Layer 9 of a small transformer language model trained on English Wikipedia (12 layers, counted from 0, width 64).
A neuron's activation on a vector x is SiLU(gate . x) times (in . x), where the dot is the dot product.

Input weights of the MLP neurons that the questions are about. A number n stands for n times 0.0063.
n8 gate: -22 0 1 -23 28 20 -23 3 -29 -6 -11 26 -11 -2 9 24 15 -28 -24 -3 32 -2 -16 -2 10 -28 -11 -33 19 24 -16 -10 26 50 -34 60 -10 15 35 49 -14 6 17 -22 -8 -15 21 -20 1 -11 -36 -2 -9 -26 -12 22 29 4 -9 -3 19 22 -63 -33
n57 gate: 16 -33 22 -8 41 3 29 6 -28 22 -28 5 -1 -3 28 19 -19 35 -25 2 36 1 9 -2 -33 -12 -29 -33 14 9 -1 21 4 15 -17 72 7 2 -3 9 -21 -1 -23 41 -34 -9 18 21 12 7 39 12 -8 41 -5 -6 14 -1 -17 -2 9 23 -9 7
n134 gate: 1 9 -6 2 -13 29 15 42 -1 -61 -2 -13 0 -8 13 -38 -26 -6 8 8 -1 20 -10 32 22 -4 57 -24 -18 24 7 16 -15 -30 -8 5 -17 12 -18 -11 -12 19 -29 -19 7 -18 13 -12 -6 16 30 53 -36 -4 29 -1 27 -7 23 26 -6 -13 -13 8
n145 gate: 24 -22 62 -20 -8 4 34 -10 9 -5 9 -51 28 -10 -1 18 8 15 -1 37 6 -14 3 -1 -19 -2 8 -12 1 -6 4 31 7 -3 -30 -13 20 7 -6 -25 25 -7 -8 -45 -2 31 11 22 8 -15 -8 31 32 15 11 25 -21 -1 17 5 40 9 -11 -14
n152 gate: -2 -25 -1 15 -17 -33 9 10 1 18 4 3 -27 28 26 18 6 17 -5 -35 12 5 52 -1 -2 -5 -10 6 -4 12 0 43 -42 -25 30 4 -10 -24 4 -15 -45 17 4 11 -7 -16 35 -25 -19 -29 -2 8 -8 -1 -12 -28 -27 -20 -50 -25 31 -9 29 28
n184 gate: -16 -36 8 -14 38 -23 -22 94 -9 6 -16 -8 -10 -15 -3 -8 -28 -1 -21 16 -17 22 15 5 -4 -3 -30 -11 -42 -16 4 -4 31 16 -6 34 -3 7 -9 -11 -20 -18 -13 10 -11 21 7 13 27 28 -27 11 10 -11 -16 -7 -2 -43 -11 1 37 -17 -26 8
n8 in: 25 17 -4 45 36 -30 35 -25 -10 -5 5 -9 -17 -2 -10 3 -24 -26 17 -2 -5 -27 6 31 -4 26 31 0 -10 -28 -6 0 7 -3 -10 -29 14 -5 -29 -16 -10 3 -2 11 14 30 -54 34 14 24 30 9 -5 -4 56 11 5 38 -37 26 21 27 -24 28
n57 in: -7 6 9 -31 -34 14 24 -15 -36 4 4 32 -13 -16 -6 -2 -26 1 16 36 -8 -9 4 5 -25 -56 -44 14 -5 28 19 -5 -5 43 3 14 -38 -3 55 11 24 17 3 -4 -7 4 37 6 10 -10 34 0 21 -8 8 -18 -12 27 14 -21 -3 -12 -3 27
n134 in: 11 -1 -7 -10 -2 32 30 30 -2 -55 -16 -17 5 41 -44 3 0 -49 18 -15 -8 25 -15 14 30 -17 37 9 -19 10 32 15 -27 -12 -15 3 -23 -27 -16 -40 14 9 7 8 17 12 44 -11 -6 22 38 -31 -26 -18 30 7 28 -23 4 14 22 10 -21 -1
n145 in: -44 -16 45 11 27 -28 2 6 32 -8 31 -18 2 -33 -21 -18 19 -10 25 22 -8 -17 31 -13 12 -5 -11 13 17 19 2 -14 -21 -2 -49 -24 -25 -23 -6 1 -4 0 -12 -12 -1 10 -17 -39 -15 -19 -16 5 54 -25 2 0 -17 13 -13 -17 40 -12 -19 12
n152 in: -2 -14 -20 31 -24 -23 9 -7 20 -1 16 -7 0 18 -14 17 3 43 -20 -54 -6 -12 -15 -5 65 4 1 1 5 -30 -23 9 -13 4 5 11 -17 -30 -2 -62 -25 -21 -8 37 -2 -9 14 -18 -12 -20 -6 -20 54 -11 -44 8 -12 12 0 5 30 -40 12 -15
n184 in: 22 8 -16 -29 -7 -3 8 27 44 -9 -13 4 -36 -39 30 -1 1 -8 2 -3 -7 35 17 -20 -11 16 0 -21 3 -33 18 -10 26 8 -32 -8 27 31 -16 -17 -10 13 18 -73 2 14 31 -10 1 10 1 -5 59 21 -35 11 18 6 -9 -7 3 -32 -7 12

Each question shows a token from some text and the vector x that enters the MLP there. A number n stands for n times 0.079.

"s ": -2 -20 3 -7 -16 -21 -19 3 -9 5 -9 9 6 -10 18 0 -16 -18 -2 24 -8 -17 -16 10 -7 -11 -13 -15 -12 -2 -4 3 11 -3 21 -6 72 -14 -5 5 -13 11 9 -25 -7 3 -16 3 10 1 14 0 -10 14 13 -8 -2 1 13 44 0 -9 -2 43
Which neuron fires most, and how strongly? n184, at about 1.1

"omb": 24 12 26 12 14 3 -13 -14 -25 14 -9 23 -4 34 3 -32 -8 12 6 5 -8 6 8 18 -5 24 9 6 10 -8 11 -6 -21 -3 18 2 13 35 -18 -4 28 -15 -16 21 37 6 37 -1 -5 -44 21 31 16 -49 17 -16 -4 -2 -5 23 26 -34 -27 -30
The neuron with the highest activation: n134

"win ": 28 36 -10 -20 23 15 26 -9 0 -2 38 -10 -5 -31 4 -2 -12 -19 6 30 -25 -43 -2 32 7 -10 -28 15 -32 -6 -14 -10 11 -2 -9 0 37 9 9 -27 -26 -24 7 -6 -17 21 -10 -12 -10 4 43 -14 19 -9 2 -37 1 1 30 -3 22 9 -3 6
Which neuron fires most, and how strongly? n145, at about 1.9

"L": 14 -15 -3 -4 28 -19 4 -6 -1 -14 -4 17 -17 15 33 -1 20 4 1 -13 12 1 2 26 43 -3 -7 -17 -20 -14 28 6 -34 -15 -10 10 15 -38 -84 23 9 -9 -15 25 -6 10 -17 -1 8 -10 -1 -11 -4 -4 61 12 14 -17 5 28 -12 3 7 -3
Which neuron fires most, and how strongly? n134, at about 6.3

"199": 5 -12 19 5 9 -8 12 -14 0 -39 39 35 15 10 -20 8 48 -7 -6 11 -33 -31 10 -21 31 10 -34 -17 14 -20 -2 -8 -5 -17 -15 3 10 7 2 -11 -9 21 -8 -29 32 19 18 24 10 -16 -23 3 12 -9 1 -18 -53 -5 13 37 11 24 -18 26
Which neuron fires most, and how strongly? n145, at about 12

"č": -41 -3 0 18 12 19 -31 3 -14 -4 -16 0 2 10 -5 18 -7 7 5 -2 -2 28 31 -12 17 13 -12 1 14 -10 -28 9 -48 27 10 -18 6 6 -13 -10 10 -8 -41 -4 32 -31 18 -7 9 -24 7 8 3 -37 65 -17 -11 3 -10 25 29 -28 7 -10
The neuron with the highest activation: n152

"but ": 39 23 13 -20 6 -11 -3 10 -3 0 -16 -13 4 -6 -10 3 -8 -13 -10 8 -13 -11 -27 34 13 -5 -17 4 -7 -13 6 -9 -11 -28 -25 -1 59 -30 25 -11 -21 9 9 -33 7 -14 -18 0 -28 -28 1 -7 -8 10 -5 -37 7 11 -8 -13 -20 -6 0 1
The neuron with the highest activation: n57

"D": 36 -27 35 0 -1 -14 -34 -28 6 -29 4 -2 -10 6 15 -2 11 6 11 -20 -10 -11 22 -4 31 13 13 4 -23 -19 -6 -18 -23 -41 8 -1 38 -38 -46 -3 -2 -8 -4 30 3 13 -12 28 19 -33 -9 -13 -11 -6 27 11 -15 2 -5 22 23 8 10 -21
Which neuron fires most, and how strongly? n152, at about 3.6

"ates ": -1 4 8 10 1 6 -5 -23 -4 -24 0 11 15 -36 -5 25 -9 -10 -5 15 -27 -26 2 31 -2 12 -16 -6 -20 -8 -11 1 0 -20 -7 2 54 -46 11 -12 -4 -38 19 -21 6 -4 -36 3 -30 -10 14 -4 -5 -12 6 -28 3 3 16 -36 5 -13 21 28
Which three neurons fire most, strongest first? n145, n134, n184

"recep": 29 22 -4 -4 -7 -18 -5 -26 -16 22 14 23 18 5 4 23 17 3 -5 -3 -41 21 22 -16 -33 13 -20 -16 13 -28 -23 -12 0 -20 51 13 1 6 1 -12 19 2 8 -32 -6 24 -41 -4 18 -17 23 20 6 -15 -7 -62 23 12 -22 10 -2 9 -11 -6
The neuron with the highest activation: n134

"his ": -4 -3 6 -8 -10 -2 -5 26 -30 -21 10 -11 -7 -18 0 0 -11 -25 -2 32 -12 8 -21 -11 16 -3 -21 -1 -11 -14 -1 5 20 -5 16 21 60 10 -19 10 -18 6 8 -24 -28 -6 2 -9 17 21 11 -21 14 2 -2 -6 4 19 6 50 13 -20 7 37
Which neuron fires most, and how strongly? n184, at about 12

"en": 2 -6 -5 1 24 -41 -13 2 -23 7 -2 10 14 -42 15 25 -19 2 -6 -16 -12 41 5 -25 -10 23 -7 -17 -1 3 -16 14 -7 8 -7 8 41 2 -18 8 -6 2 7 26 7 5 -29 -21 -6 -14 -5 9 -18 -60 30 9 -1 -11 -19 0 1 7 14 -44
The two highest activations, in order: n8, n134

"Ch": 14 -11 4 -1 20 11 8 13 -2 8 34 42 -1 -2 -2 -13 24 -17 -2 -44 36 1 -5 36 24 -18 18 -8 -33 0 -9 5 -5 22 -11 7 16 -13 -62 26 23 12 5 -1 0 17 17 9 2 -18 49 12 -13 -35 29 -11 0 -24 0 8 -11 -17 -3 -39
Which neuron fires most, and how strongly? n134, at about 11

"ight": 22 -17 10 8 -12 -8 -26 9 -28 -4 11 -10 7 -23 26 17 26 37 -6 8 -6 11 -10 -13 -3 8 -20 -1 -12 -10 19 9 32 -18 8 -10 40 11 31 13 -11 5 -19 26 -25 15 -13 -33 9 -37 40 -5 -1 -26 -13 11 -30 -15 4 42 -4 13 0 -23
The neuron with the highest activation: n134

"iti": -18 29 -29 9 7 -20 -23 -33 -10 4 -15 18 -22 -12 -8 9 -5 18 -29 16 4 6 7 -29 -14 -8 -10 -7 53 -33 -1 1 -19 -16 -41 -9 26 6 -20 13 -27 -13 -11 14 34 -12 -3 0 -18 -34 1 9 -4 -35 11 8 -14 -7 23 12 1 -23 -19 -40
The two highest activations, in order: n134, n57